Layer 5 of a small transformer language model trained on English Wikipedia (8 layers, counted from 0, width 96).
A neuron's activation on a vector x is GELU(weights . x + bias), where the dot is the dot product.

Input weights of the MLP neurons that the questions are about. A number n stands for (n - 500) times 0.0048.
n5 (bias -0.239): 444 494 347 458 500 471 432 698 404 690 428 475 420 433 541 527 506 648 394 514 511 344 362 491 605 447 697 429 488 495 533 557 610 472 562 405 580 455 429 509 336 479 497 644 565 432 569 714 640 536 483 541 708 600 486 494 422 287 598 497 509 355 503 480 557 383 710 578 440 522 577 685 404 560 503 503 319 338 482 505 331 525 469 421 473 485 485 600 595 331 446 412 581 548 597 417
n17 (bias -0.087): 463 456 582 468 464 505 392 566 595 443 444 497 429 629 408 532 445 569 409 383 526 418 511 476 490 458 445 406 487 509 425 594 427 495 609 474 408 481 587 534 463 452 405 646 567 359 564 588 605 555 527 632 554 528 591 696 543 590 568 642 414 676 469 468 465 434 458 261 567 603 638 523 420 449 307 482 464 611 540 637 497 356 485 371 582 584 500 474 430 577 414 529 442 426 548 396
n24 (bias -0.255): 474 572 480 539 497 381 500 503 534 417 446 434 307 610 379 587 459 402 728 503 440 328 423 525 538 469 615 525 492 393 510 454 454 537 525 543 420 559 587 514 573 599 340 409 609 405 589 554 655 489 391 564 489 385 515 481 617 514 583 726 543 356 396 532 586 551 493 608 586 447 476 514 515 698 586 298 409 416 372 533 306 401 476 503 581 529 542 552 656 374 433 541 590 437 449 436
n26 (bias -0.108): 478 487 516 615 443 527 582 570 625 382 375 500 441 681 453 567 601 596 451 505 586 582 534 432 589 552 427 583 713 452 407 463 464 567 320 669 396 546 509 396 472 636 481 520 541 602 306 579 573 513 556 451 591 395 493 389 581 533 502 361 515 392 370 505 437 434 554 669 435 431 447 495 484 478 599 544 601 612 459 479 420 528 425 537 417 529 513 460 421 484 415 627 526 388 515 492
n28 (bias -0.122): 521 580 466 533 690 517 492 419 560 483 532 495 458 451 363 622 556 613 466 351 465 445 523 588 498 455 575 443 634 422 581 574 482 454 496 442 496 478 478 599 430 467 529 433 413 527 374 493 559 524 561 410 481 460 426 547 481 611 547 471 492 413 435 579 511 443 596 426 540 522 527 424 559 559 637 508 663 513 482 470 552 506 362 485 510 509 456 548 460 405 441 398 328 407 569 559
n36 (bias -0.140): 495 522 567 514 516 337 536 643 477 392 411 628 557 512 453 470 494 577 403 450 461 555 531 473 355 530 399 454 628 656 361 560 637 619 537 432 597 549 483 298 511 494 609 507 624 424 345 665 539 433 515 679 623 315 542 445 476 541 529 584 560 580 465 593 620 380 587 426 506 567 630 540 248 409 414 445 594 421 539 489 462 523 469 535 542 478 484 406 418 430 523 455 534 559 481 476
n44 (bias -0.100): 303 626 439 538 555 596 522 507 558 409 426 487 556 641 575 364 385 572 430 517 578 410 351 396 483 617 658 543 510 454 477 480 463 420 455 511 564 413 512 520 449 588 483 480 478 605 453 467 478 540 590 565 546 529 491 515 554 533 463 337 412 531 452 449 390 370 555 695 384 500 471 405 425 493 483 552 393 479 443 536 611 573 594 498 409 489 640 457 579 486 495 571 683 354 742 437
n46 (bias -0.312): 563 405 540 398 489 674 400 529 550 494 478 279 603 435 676 538 537 571 527 433 573 386 625 410 223 405 483 639 352 583 481 573 393 712 500 462 560 520 575 415 378 568 384 426 544 449 641 459 461 486 594 654 516 508 283 503 664 556 531 494 583 471 486 712 503 422 433 503 426 450 564 520 433 587 541 421 740 480 562 630 445 468 442 634 577 491 428 526 505 521 456 503 573 503 412 523
n48 (bias -0.155): 402 581 657 263 379 459 479 718 495 428 527 586 441 488 510 622 397 423 583 337 432 398 491 444 475 529 465 497 539 317 670 435 506 484 550 325 555 469 685 432 388 417 645 446 396 503 563 455 444 539 536 464 503 484 538 685 492 551 605 461 489 548 506 543 691 508 515 676 413 492 508 652 560 497 417 565 427 472 606 408 386 458 433 541 559 689 447 519 641 483 521 417 576 453 540 394
n53 (bias -0.117): 521 558 475 338 399 481 471 623 476 519 511 503 567 589 428 337 409 535 514 535 640 570 449 556 478 461 444 337 561 348 495 714 594 500 484 540 463 536 599 603 550 353 362 446 574 609 468 435 489 401 595 424 612 524 409 346 341 464 412 547 418 604 525 516 468 569 433 495 683 485 532 651 689 642 345 446 608 388 548 566 547 280 513 658 528 488 561 544 485 407 447 551 575 550 559 453
n60 (bias -0.130): 405 349 550 536 481 500 526 570 655 516 408 654 594 663 510 514 331 412 403 492 400 547 352 475 542 459 443 497 563 507 490 529 450 417 401 428 554 456 585 462 405 566 578 612 477 416 495 478 539 381 477 433 556 505 346 664 516 744 702 391 578 622 540 560 518 505 454 376 642 579 466 656 622 497 596 474 546 431 592 635 268 470 492 452 530 382 535 522 383 435 536 475 432 423 558 430
n68 (bias -0.200): 483 428 431 626 478 478 431 500 636 562 575 562 490 409 475 594 455 458 528 495 538 452 360 513 439 453 452 370 477 541 698 452 598 543 574 610 329 538 671 596 430 653 579 507 512 490 527 442 524 483 505 493 264 449 489 481 356 596 498 508 500 566 535 533 640 498 457 585 519 555 541 584 386 461 336 488 579 500 559 475 390 577 474 465 548 666 508 587 470 487 358 460 434 493 301 512
n105 (bias -0.177): 404 510 548 442 674 492 512 529 542 459 417 591 400 586 445 521 613 680 476 412 449 589 425 576 525 515 590 422 552 500 397 688 489 673 479 614 388 487 588 524 581 540 520 514 601 532 634 613 517 425 548 529 446 568 488 694 449 623 475 448 488 643 564 408 367 342 495 520 486 414 478 472 386 467 483 538 435 269 556 577 360 410 478 472 429 470 562 541 445 433 565 519 489 414 548 293
n171 (bias -0.034): 646 368 536 472 525 468 611 468 404 474 581 445 459 687 506 500 547 541 529 552 592 434 555 509 477 406 424 484 655 492 433 459 500 544 442 664 414 483 489 592 416 725 563 553 558 640 434 420 507 472 431 547 454 522 408 396 391 462 595 486 603 578 546 607 579 487 452 491 400 532 471 403 588 334 509 437 507 509 476 463 574 443 476 493 474 575 365 491 387 587 549 545 417 533 526 614
n198 (bias -0.165): 469 373 398 629 623 452 627 432 490 354 482 609 395 578 588 679 319 410 625 524 591 566 452 465 508 551 424 508 683 455 550 615 469 521 444 479 624 527 670 481 555 445 487 445 541 477 407 566 544 359 429 645 556 413 525 405 428 409 395 459 490 522 535 541 262 369 371 437 474 468 729 484 459 594 447 518 454 407 556 599 446 462 554 492 562 415 563 414 473 555 406 548 648 510 464 597
n204 (bias -0.258): 463 648 394 446 547 587 406 565 605 514 475 544 522 337 565 654 539 558 581 576 523 457 552 444 340 614 430 385 653 667 526 470 535 479 266 320 455 682 531 415 407 640 411 550 596 480 451 560 462 539 592 663 407 508 505 363 525 506 522 514 554 663 547 487 373 486 460 423 338 693 632 533 467 467 534 345 586 423 488 433 508 571 465 627 593 643 446 439 435 348 476 500 391 447 486 433
n215 (bias -0.176): 410 399 522 464 438 451 500 550 494 521 549 402 463 506 426 488 302 410 454 532 642 452 423 742 541 788 566 452 494 425 429 537 500 619 529 569 377 479 538 392 590 691 571 552 517 401 572 582 315 429 489 467 531 434 508 535 320 443 477 539 643 549 335 404 672 342 591 604 430 443 746 506 580 566 436 535 487 554 430 555 464 533 596 626 617 553 491 438 385 315 291 453 435 559 485 556
n223 (bias -0.179): 462 622 350 245 713 440 453 614 506 331 670 446 515 470 494 578 324 671 582 551 536 494 497 389 365 396 594 466 577 403 610 545 459 494 530 395 588 550 534 624 522 440 332 481 392 510 569 494 541 577 494 599 541 660 297 509 425 621 515 556 399 585 415 403 414 500 544 563 605 463 417 585 445 515 486 408 494 491 753 531 475 316 550 373 424 426 648 500 452 402 400 574 394 677 747 613
n246 (bias -0.392): 664 572 500 409 527 194 384 686 421 366 490 457 630 437 331 574 390 473 429 534 438 507 614 604 480 607 473 503 625 548 366 620 347 480 415 245 609 699 516 448 444 401 268 598 477 446 325 339 659 365 632 573 601 500 389 402 490 455 574 517 497 553 538 536 467 383 519 594 522 668 437 671 301 563 506 393 493 594 351 485 538 516 391 626 617 655 770 610 630 555 420 497 409 415 257 651
n255 (bias -0.185): 588 595 531 437 514 465 468 515 564 443 532 451 486 612 449 318 457 530 576 396 678 541 517 466 512 500 605 605 548 556 632 396 330 377 491 581 579 498 526 375 447 442 441 523 534 564 584 396 594 531 347 546 635 509 465 523 425 478 622 493 417 551 483 418 456 362 609 507 436 413 571 547 498 553 516 410 392 476 500 359 495 498 600 465 649 401 404 512 515 443 491 524 628 475 544 455
n284 (bias -0.172): 377 371 417 341 490 560 696 562 542 500 616 489 540 525 416 398 437 434 553 450 516 382 481 500 530 556 597 554 523 349 514 545 586 520 456 606 623 248 598 432 445 555 718 543 547 497 404 605 252 516 476 505 412 558 519 447 621 497 325 643 542 569 446 542 475 465 560 482 409 393 557 387 495 495 490 442 435 534 521 537 639 500 530 584 576 535 401 528 498 555 495 469 573 476 576 438
n290 (bias -0.138): 540 593 514 654 580 476 514 635 350 402 548 574 645 466 509 435 537 611 414 550 384 463 543 418 457 356 486 559 621 569 432 350 363 415 468 473 389 498 482 475 527 520 403 528 577 480 349 412 597 505 548 584 514 476 561 414 531 425 502 525 533 480 422 512 635 505 639 409 403 453 611 339 493 343 431 423 622 443 548 504 517 509 571 587 425 651 525 559 459 493 443 456 596 586 603 456
n299 (bias -0.283): 266 722 345 546 738 411 500 648 378 732 367 646 491 544 609 384 640 487 603 451 492 666 406 527 282 466 823 596 354 480 475 566 749 339 536 445 529 463 542 486 29 686 605 420 361 524 567 606 378 645 708 513 599 619 417 296 362 283 394 495 570 324 680 778 386 364 631 779 403 529 596 622 349 491 360 518 380 551 289 357 545 457 722 307 312 543 505 776 500 184 491 517 710 646 676 337
n326 (bias -0.185): 498 515 578 581 675 420 554 500 520 372 358 452 311 337 521 526 402 349 445 375 567 591 431 510 472 423 502 510 497 343 590 632 450 498 449 443 452 370 571 648 518 534 549 545 456 532 447 516 456 474 646 545 534 485 684 528 656 409 465 534 384 458 518 493 557 443 458 595 505 498 416 457 530 577 562 435 389 383 534 624 459 486 660 452 719 594 559 536 569 470 478 562 573 464 503 451
n328 (bias -0.356): 594 621 354 533 487 529 566 374 535 421 513 595 401 376 604 667 329 468 585 490 455 627 497 434 393 469 494 467 560 641 448 484 473 469 206 424 616 490 549 503 563 675 402 663 739 476 455 631 415 507 438 600 531 459 385 568 616 460 471 394 522 550 683 576 309 500 352 596 546 627 595 689 204 471 605 455 538 493 704 612 355 370 509 445 554 315 417 520 330 327 484 601 431 559 429 546
n330 (bias -0.106): 425 581 529 540 573 519 429 484 402 588 366 462 488 416 420 540 443 577 460 533 447 453 464 530 517 567 337 431 579 549 457 574 482 453 583 427 405 632 595 589 423 355 743 639 542 482 481 527 491 336 461 559 430 431 459 653 654 684 433 525 500 528 573 406 495 441 650 490 558 509 460 434 451 576 560 376 399 420 505 377 532 463 556 541 561 561 564 605 493 430 557 477 500 586 452 468
n336 (bias -0.026): 419 527 424 637 484 604 625 465 500 599 601 371 567 383 577 568 540 487 434 409 541 532 608 430 516 410 510 537 366 540 397 469 437 401 455 609 517 414 488 484 272 489 380 531 617 622 456 476 554 612 522 569 455 585 441 469 458 532 645 696 482 407 722 403 353 660 457 422 517 385 536 526 433 505 365 495 441 605 549 464 593 612 421 453 559 419 441 542 304 538 436 453 514 475 416 638
n354 (bias -0.125): 545 287 435 344 497 536 573 523 444 450 546 503 326 383 687 477 530 566 416 470 421 494 517 477 371 482 478 643 537 650 311 486 666 554 430 237 578 543 611 491 557 540 573 614 602 445 527 474 427 539 657 624 516 581 446 399 613 375 595 525 459 322 681 476 492 421 540 593 413 523 576 519 482 636 479 560 476 537 662 469 323 463 438 544 513 406 353 581 528 525 443 581 482 378 543 461
n362 (bias -0.032): 510 366 366 422 565 467 487 667 573 500 379 533 467 520 463 384 483 399 359 626 507 503 525 444 544 425 523 495 372 592 424 513 681 427 516 590 502 554 407 455 559 611 614 575 593 566 466 417 470 579 653 354 585 592 398 448 371 538 487 540 584 438 435 528 658 480 597 515 299 515 599 571 517 451 470 500 483 476 495 451 479 260 639 534 481 519 481 474 697 556 513 384 603 495 389 397
n365 (bias -0.137): 650 547 422 553 479 508 447 400 503 471 567 644 454 430 614 594 494 595 476 745 422 599 492 466 497 480 407 600 593 445 340 441 527 633 513 442 524 617 352 420 426 599 477 461 573 544 454 570 581 521 532 606 502 447 488 264 395 495 520 458 492 489 534 470 482 558 557 544 410 370 267 620 455 482 613 451 586 532 578 413 419 493 339 534 519 434 452 662 531 491 419 596 334 522 543 516
n377 (bias -0.184): 535 445 531 534 436 434 371 491 488 592 485 592 411 457 418 544 432 584 223 369 458 544 602 429 524 540 580 549 398 564 571 634 386 523 585 710 304 292 443 491 497 538 418 562 471 564 596 590 379 626 640 432 410 565 494 377 668 547 521 682 603 509 506 395 521 331 439 584 566 326 600 710 577 450 394 443 319 494 648 471 592 348 424 376 503 676 632 555 635 421 382 566 471 430 628 524
n381 (bias -0.101): 379 421 402 644 457 615 522 578 506 595 474 423 474 396 460 417 517 496 488 445 414 475 514 443 580 481 515 568 573 553 502 535 439 372 516 507 522 596 439 500 359 664 507 562 582 413 566 516 522 566 500 479 509 526 353 367 345 495 601 477 526 472 610 615 660 472 520 628 473 512 544 489 522 607 519 452 545 394 561 429 495 532 437 545 425 377 327 507 533 446 426 502 436 416 486 584

Each question shows a token from some text and the vector x that enters the MLP there. A number n stands for (n - 500) times 0.0069.

" Dong": 493 546 446 461 333 354 536 344 728 586 682 525 556 225 572 362 506 611 571 574 524 560 475 572 498 324 346 437 365 507 567 464 672 743 602 470 503 596 254 590 614 394 487 501 452 542 473 415 528 525 558 545 339 192 804 537 368 601 591 481 360 450 591 448 534 581 371 405 586 525 415 426 454 452 617 581 469 667 563 510 539 519 636 513 268 582 295 428 333 502 669 367 508 418 517 630
Which neuron lights up most? n68

" second": 429 371 499 567 594 372 559 466 660 686 672 217 478 544 404 519 505 327 449 408 517 588 428 570 444 556 430 716 513 482 607 463 619 704 501 406 557 553 325 320 449 425 291 368 515 418 656 577 459 413 509 644 470 474 587 495 503 577 537 279 479 541 514 399 469 486 453 449 609 622 615 317 616 481 471 473 429 483 476 446 588 412 757 494 445 469 466 362 503 816 573 223 554 591 546 581
The three highest activations, in order: n198, n215, n46

"dor": 427 305 376 437 444 424 459 591 490 763 705 340 364 435 456 462 404 441 530 545 474 633 472 481 582 378 492 696 434 396 653 571 562 354 496 713 446 552 357 528 470 492 486 409 525 668 529 519 370 556 514 670 397 434 479 568 632 496 476 499 401 620 380 313 470 404 530 404 426 576 522 373 698 327 606 561 484 607 571 477 556 504 692 526 343 568 281 407 451 691 612 404 591 651 520 416
Which neuron fires most, and how strongly? n284, at about 6.6

" and": 380 436 440 528 472 350 510 540 542 927 540 548 528 551 434 496 531 497 559 491 396 497 379 526 487 452 523 676 460 400 500 522 500 520 377 510 486 492 232 517 514 497 441 492 503 416 620 527 505 477 544 504 586 477 590 538 617 474 546 517 445 474 458 348 451 564 488 394 511 505 608 475 504 441 619 550 497 380 431 408 349 529 477 601 308 572 497 350 422 513 717 383 603 550 533 543
Which neuron lights up most? n5

"ong": 543 349 431 417 388 211 484 397 655 605 578 523 531 287 461 363 540 473 510 511 434 635 449 594 527 492 425 563 350 506 575 553 569 629 569 527 547 505 294 484 651 569 493 415 506 523 374 399 395 436 580 521 474 335 653 569 423 555 564 465 364 496 580 402 566 476 305 346 787 649 427 406 445 461 642 627 590 766 588 362 493 489 743 533 240 710 420 460 370 587 820 298 544 401 535 554
Which neuron fires most, and how strongly? n68, at about 1

" Gold": 477 642 588 682 456 353 471 355 556 728 590 527 431 455 434 357 607 532 529 357 500 625 437 528 405 421 359 672 531 492 337 516 612 617 571 401 376 490 295 767 497 354 416 473 489 517 600 470 431 433 493 613 348 381 645 588 466 591 512 410 454 428 572 337 444 463 440 520 516 476 575 440 635 598 658 462 389 523 558 451 541 434 597 567 336 511 479 222 464 596 769 344 544 612 458 630
Which neuron lights up most? n330

" filled": 369 399 500 366 552 311 505 457 621 799 617 501 399 466 604 512 450 491 546 464 399 677 421 420 429 407 504 566 691 443 598 600 759 551 446 525 514 570 402 579 438 398 462 518 491 460 619 561 347 584 527 692 453 381 477 522 589 469 537 459 398 470 564 310 381 490 297 429 386 567 513 457 521 453 607 484 355 539 677 446 420 492 727 388 353 468 577 324 510 551 616 347 550 582 587 570
Which neuron lights up most? n223

" opened": 445 362 523 386 465 223 470 433 551 742 617 614 460 469 485 507 501 450 519 458 338 607 522 475 371 457 377 683 556 496 628 597 697 554 425 412 415 599 347 430 557 497 345 484 587 451 557 541 523 457 443 714 453 303 601 553 617 453 476 416 465 565 699 398 402 623 391 505 319 532 524 451 390 508 680 591 472 414 603 455 369 516 704 357 305 553 468 418 400 744 679 385 529 570 588 644
The two highest activations, in order: n328, n354

" Germany": 404 410 566 592 284 317 483 536 672 692 560 489 342 421 391 403 483 516 549 414 493 546 452 645 466 468 460 629 433 431 611 460 600 635 572 445 349 477 203 567 533 361 420 541 509 387 346 633 442 558 342 593 397 183 642 609 453 615 631 540 469 489 574 478 588 515 440 468 646 577 407 397 400 590 537 569 494 555 442 408 512 471 614 663 309 496 531 353 405 717 637 359 619 631 615 527
Which neuron lights up most? n36

" women": 386 360 503 528 455 313 507 433 737 717 566 451 439 437 382 354 636 549 744 495 470 692 372 482 562 464 470 551 528 491 665 545 604 590 683 471 505 411 313 539 418 296 565 571 632 421 440 552 490 487 449 718 494 185 586 632 413 589 491 478 475 430 634 404 451 561 257 454 526 584 423 378 626 585 568 565 530 500 462 281 489 443 581 441 483 504 641 302 404 583 508 253 453 544 570 569
Which neuron fires most, and how strongly? n330, at about 2.8

" could": 331 393 411 476 389 473 435 556 599 774 528 698 398 576 243 493 484 544 358 491 335 630 436 576 556 513 418 575 472 630 532 434 562 557 548 387 593 561 305 515 556 604 466 443 512 535 532 482 507 438 588 600 427 380 542 614 553 512 498 527 554 558 615 333 436 476 281 429 416 605 349 622 456 469 633 499 653 343 606 332 509 586 603 542 440 403 587 301 275 548 712 355 518 528 560 575
Which neuron fires most, and how strongly? n60, at about 6.1

" then": 480 517 507 514 443 465 468 342 659 718 616 491 484 492 433 467 481 516 493 384 285 660 371 642 578 509 538 440 355 446 652 490 547 529 463 425 418 615 188 379 561 491 325 420 628 570 745 554 565 396 485 708 269 426 592 464 510 483 573 424 487 673 526 405 470 661 450 418 504 664 535 514 592 427 534 448 480 564 565 303 424 531 613 730 464 579 450 504 391 575 595 249 488 461 474 555
The two highest activations, in order: n204, n68

" con": 335 487 471 465 354 436 473 494 480 704 627 432 470 356 409 541 465 354 509 533 480 576 387 423 500 472 466 757 494 447 397 390 664 611 450 525 573 531 398 448 556 422 555 620 593 644 545 618 438 548 522 689 430 505 541 623 717 588 490 345 448 455 434 202 329 497 571 449 414 497 603 308 697 492 560 517 428 497 530 384 488 519 643 556 336 514 387 479 396 754 774 214 509 611 517 547
Which neuron fires most, and how strongly? n284, at about 5.2

" around": 304 362 406 484 402 395 539 555 675 833 618 564 448 489 497 497 457 552 428 424 414 654 476 511 435 494 520 526 596 493 456 488 656 559 567 440 379 545 340 443 525 584 494 593 455 472 553 539 489 471 627 547 487 358 572 401 566 597 553 494 381 417 501 375 431 542 307 380 455 529 560 523 630 517 698 559 437 508 603 424 394 465 602 488 301 449 602 466 456 478 558 223 661 609 500 535
Which neuron fires most, and how strongly? n60, at about 4.1

" team": 532 477 608 600 405 463 426 476 691 650 499 421 428 584 523 479 643 531 553 452 443 612 495 455 660 335 444 686 491 573 648 523 428 522 645 471 381 524 247 466 402 462 359 433 559 403 549 551 455 599 573 751 515 131 465 562 611 488 494 476 361 421 521 486 460 584 428 410 318 529 532 385 595 676 642 488 598 471 296 285 586 433 685 527 205 498 418 428 470 719 533 359 418 509 584 649
Which neuron lights up most? n381

" mast": 391 523 518 497 467 393 571 382 555 815 629 311 398 287 491 571 501 452 456 454 420 574 475 559 426 395 441 602 603 477 537 446 604 558 411 570 489 481 305 609 535 444 401 555 436 505 545 496 467 540 550 591 644 319 422 456 741 571 533 364 314 395 578 430 521 397 345 472 328 522 455 447 675 493 584 548 359 533 450 401 478 560 698 560 442 557 515 523 587 614 713 290 543 679 525 518
Which neuron lights up most? n326

" un": 303 472 628 536 310 548 546 403 663 761 469 541 470 484 434 540 424 411 474 561 527 679 309 422 534 539 476 583 467 385 510 544 499 534 516 450 628 409 275 532 512 557 512 535 480 520 599 461 374 488 584 704 404 456 568 505 486 528 476 253 457 338 594 353 556 566 423 291 477 554 547 521 765 439 629 531 458 476 637 349 477 513 761 620 440 557 494 357 462 516 572 205 556 539 529 508
The two highest activations, in order: n60, n215

" largest": 422 480 429 541 542 341 531 426 570 832 726 312 390 539 418 434 456 463 529 384 603 588 446 582 457 539 449 611 632 396 518 463 669 651 502 500 534 505 282 465 557 387 416 387 570 415 490 508 454 431 428 620 501 305 543 536 499 532 538 478 588 411 532 347 525 664 464 390 458 548 628 386 551 537 560 539 468 341 592 469 427 367 616 446 400 517 623 438 462 520 674 231 537 559 559 568
The two highest activations, in order: n215, n198

" was": 375 478 497 560 412 498 471 519 541 866 508 601 373 526 327 437 455 546 532 405 358 647 366 510 517 490 422 562 497 491 561 643 592 523 481 387 505 538 312 481 457 555 351 524 573 589 633 500 525 452 655 707 480 409 547 425 499 512 567 362 548 522 572 368 445 442 396 449 376 527 421 438 532 485 581 558 481 381 546 371 473 492 607 667 441 552 472 402 445 582 684 285 602 504 580 492
The two highest activations, in order: n105, n204

" sell": 505 445 442 467 449 321 607 529 621 772 613 580 373 349 424 540 497 391 466 423 466 647 457 480 493 460 329 458 538 524 584 493 734 500 440 430 516 539 171 490 618 592 401 475 512 446 549 584 472 442 358 583 500 435 497 464 537 595 434 444 362 573 720 393 431 556 337 396 373 547 656 517 438 489 751 567 423 497 580 370 483 437 646 578 352 474 520 430 531 512 774 372 571 608 511 564
The two highest activations, in order: n328, n204

" tuberculosis": 445 401 509 438 256 325 478 606 525 764 712 424 363 494 398 406 435 470 430 429 368 620 417 535 529 439 478 551 544 379 552 419 637 555 562 523 449 518 334 548 540 432 476 652 576 432 452 597 455 581 342 451 582 251 505 568 711 520 478 471 566 557 692 374 529 516 379 404 327 586 524 441 559 505 512 589 409 537 445 310 566 556 669 511 353 451 593 462 394 692 714 317 640 548 713 518
Which neuron lights up most? n284

" business": 557 407 480 469 334 250 422 473 595 746 469 437 495 427 459 526 660 456 562 492 488 700 491 460 492 522 438 630 486 417 583 492 572 467 453 640 492 590 293 533 488 374 375 584 580 425 576 572 391 499 472 716 477 260 451 552 598 527 542 464 487 476 631 327 550 539 437 465 425 521 537 428 569 586 757 666 384 474 487 228 432 648 665 414 307 559 395 512 506 624 635 248 363 472 601 573
Which neuron fires most, and how strongly? n330, at about 1.7

" become": 422 480 476 482 409 385 481 309 527 801 540 504 421 464 425 489 573 532 587 401 522 586 352 500 451 395 441 489 554 463 570 594 598 546 461 481 529 521 259 380 572 458 379 604 541 454 677 499 487 385 630 701 482 385 605 378 493 501 524 482 612 374 579 221 497 654 422 427 329 537 470 436 570 437 657 653 439 415 619 396 480 459 552 673 313 564 593 456 472 741 665 446 646 561 446 436
Which neuron fires most, and how strongly? n365, at about 1.5

"'": 392 539 578 514 513 484 600 567 720 745 497 379 312 500 394 533 585 505 467 600 431 573 447 507 462 452 560 529 516 515 675 393 520 514 625 350 516 533 244 580 465 600 460 564 538 407 471 751 533 462 527 642 547 408 419 394 446 519 578 386 376 497 588 191 578 521 456 470 484 466 415 468 583 575 575 674 705 603 421 495 477 395 688 429 365 408 350 202 547 537 387 338 427 483 539 603
The two highest activations, in order: n381, n5

" 2001": 371 436 536 585 287 389 414 612 621 743 582 383 404 613 476 335 568 615 485 400 493 514 336 594 432 356 546 704 491 404 491 483 581 440 433 354 440 449 234 491 500 432 342 620 550 514 587 619 593 498 478 546 483 481 724 570 657 561 514 448 356 566 598 408 533 517 423 463 592 439 520 382 676 478 655 613 426 638 456 461 578 479 598 500 290 410 488 395 376 786 509 385 543 526 469 530
Which neuron lights up most? n17

"y": 533 544 369 560 532 332 514 400 689 709 482 506 481 370 514 497 580 434 464 546 555 501 274 588 523 311 448 610 324 430 580 477 625 590 513 629 466 407 331 533 495 446 531 371 583 508 480 466 589 470 665 430 400 375 605 498 418 517 587 458 369 509 575 420 566 608 134 488 635 486 499 377 702 455 520 594 537 826 472 382 393 395 714 461 407 636 375 364 438 682 669 346 462 453 582 566
The three highest activations, in order: n68, n336, n362

"===": 271 596 591 589 476 492 438 566 544 658 605 600 407 566 396 471 454 573 402 530 516 429 459 591 365 415 509 691 485 455 552 471 644 444 510 343 380 628 127 389 520 428 505 521 754 514 508 528 513 469 561 588 578 426 478 413 541 507 475 301 451 557 405 361 313 464 392 475 522 519 650 408 462 656 597 710 467 432 600 409 566 403 640 629 320 536 469 418 399 775 655 445 554 525 547 547
Which neuron fires most, and how strongly? n44, at about 4.2

"B": 537 523 523 550 335 283 542 439 555 662 569 313 508 299 416 494 490 549 474 371 379 611 509 657 368 425 403 680 362 442 630 456 580 505 349 488 415 551 264 604 431 409 361 506 536 582 518 445 707 488 583 700 578 341 509 497 533 426 634 481 333 560 494 377 581 472 355 527 622 552 433 402 677 487 663 613 415 691 470 403 606 399 557 570 326 698 487 466 611 684 657 281 505 533 416 598
The three highest activations, in order: n246, n336, n326

" passed": 443 418 473 411 455 271 553 447 498 801 447 544 445 404 536 576 506 450 555 369 309 619 404 522 487 447 439 632 650 433 610 527 662 507 484 498 523 593 280 596 533 535 427 450 524 398 594 594 490 417 556 611 474 430 519 460 612 478 547 354 354 559 578 335 435 502 375 481 387 642 517 518 512 511 630 578 465 385 611 355 460 491 674 462 298 421 551 490 320 728 743 353 564 598 563 546
Which neuron lights up most? n328

"s": 410 422 483 535 491 262 444 453 632 800 639 558 576 482 464 517 534 488 494 380 409 599 496 556 579 348 468 682 523 499 614 646 601 533 414 525 518 455 277 572 441 428 526 563 455 570 379 431 470 547 509 509 490 312 386 581 382 473 493 377 277 664 496 251 465 535 388 359 380 508 358 455 519 580 646 427 551 600 413 326 479 582 614 497 470 640 446 409 554 722 659 347 556 566 597 561
Which neuron lights up most? n28

" in": 343 459 446 524 436 245 540 663 539 778 531 605 412 522 348 553 486 523 411 456 452 583 449 529 503 441 518 640 528 437 501 466 706 575 426 518 435 550 319 433 472 473 530 576 501 519 495 538 533 497 692 616 523 373 651 508 522 564 628 357 393 411 495 361 390 404 401 470 475 543 675 371 538 435 654 490 447 416 453 375 455 445 592 557 143 555 537 465 452 710 641 285 651 626 456 545
The two highest activations, in order: n299, n362

",": 402 541 483 528 506 463 370 605 518 795 528 492 486 594 443 436 517 544 476 483 390 564 397 567 534 411 387 650 523 546 534 613 649 551 364 507 489 664 206 516 539 561 433 610 531 405 515 450 539 540 581 574 504 359 640 512 554 373 524 336 395 477 532 361 450 483 431 318 554 656 491 339 603 454 643 561 535 610 416 433 358 483 446 523 254 667 477 399 475 578 668 267 612 579 546 401
Which neuron lights up most? n290

" one": 355 434 310 549 592 413 404 423 620 771 621 342 420 455 380 488 452 557 407 380 527 683 416 569 532 455 518 584 548 511 490 576 538 601 468 499 475 566 203 525 428 399 475 536 506 445 768 400 526 429 518 636 485 451 634 526 521 614 612 254 559 639 613 376 398 568 337 396 564 537 465 417 544 590 477 596 433 436 533 520 538 323 616 565 555 491 535 446 546 511 603 229 480 584 461 534
Which neuron lights up most? n105

" but": 353 468 411 552 466 489 499 659 532 876 467 519 413 560 448 419 449 517 519 466 423 544 342 515 452 409 533 557 463 403 565 549 645 508 488 432 413 529 260 576 373 566 521 511 525 434 659 536 556 522 599 599 557 478 553 453 503 511 553 380 510 451 571 284 427 465 412 484 373 558 628 568 510 454 576 482 477 462 484 369 475 504 582 594 341 572 563 383 432 522 648 272 643 565 576 524
The three highest activations, in order: n299, n5, n362

" international": 461 441 579 529 462 241 505 612 546 723 563 525 357 533 457 447 566 363 499 462 522 684 529 454 508 593 513 691 592 478 547 389 601 538 551 416 507 567 359 497 536 391 371 453 554 428 500 549 427 568 475 749 524 87 577 583 619 572 448 705 428 452 496 346 594 485 465 294 462 500 760 382 548 460 540 623 412 419 503 381 533 348 749 473 161 542 527 510 417 679 569 363 464 442 531 412
The two highest activations, in order: n36, n17

" (": 254 631 520 499 493 578 516 477 390 663 505 553 347 512 469 503 514 567 426 560 428 649 442 581 663 391 459 715 395 486 590 555 451 494 470 418 426 555 205 501 469 535 522 511 590 434 533 536 554 533 539 650 633 314 489 551 525 479 572 329 308 413 536 323 398 488 402 465 577 407 504 448 672 529 734 742 635 477 535 264 507 331 613 463 295 538 521 448 579 637 603 300 373 523 565 637
Which neuron fires most, and how strongly? n365, at about 3.5

" from": 334 471 372 481 407 404 558 601 617 827 578 540 490 413 360 503 449 606 577 479 390 554 458 466 490 349 505 565 601 471 599 538 664 632 420 463 446 403 234 541 542 495 493 588 564 475 520 489 497 432 649 505 607 416 566 474 512 518 533 432 365 540 522 301 402 614 353 409 414 500 639 485 474 578 644 518 452 406 535 371 394 494 522 546 203 447 544 424 527 632 634 413 665 629 451 575
The three highest activations, in order: n5, n362, n105

" of": 331 538 401 506 408 417 589 545 677 823 596 554 481 503 385 496 527 425 462 444 456 610 473 487 494 493 468 626 546 391 554 501 630 645 563 489 337 515 313 511 506 512 488 445 516 520 460 631 558 539 614 591 526 389 393 380 506 504 513 413 426 550 449 293 363 657 291 499 357 438 528 481 669 626 717 545 533 490 438 369 459 392 456 604 337 459 498 414 483 575 596 358 678 489 549 548
The two highest activations, in order: n26, n365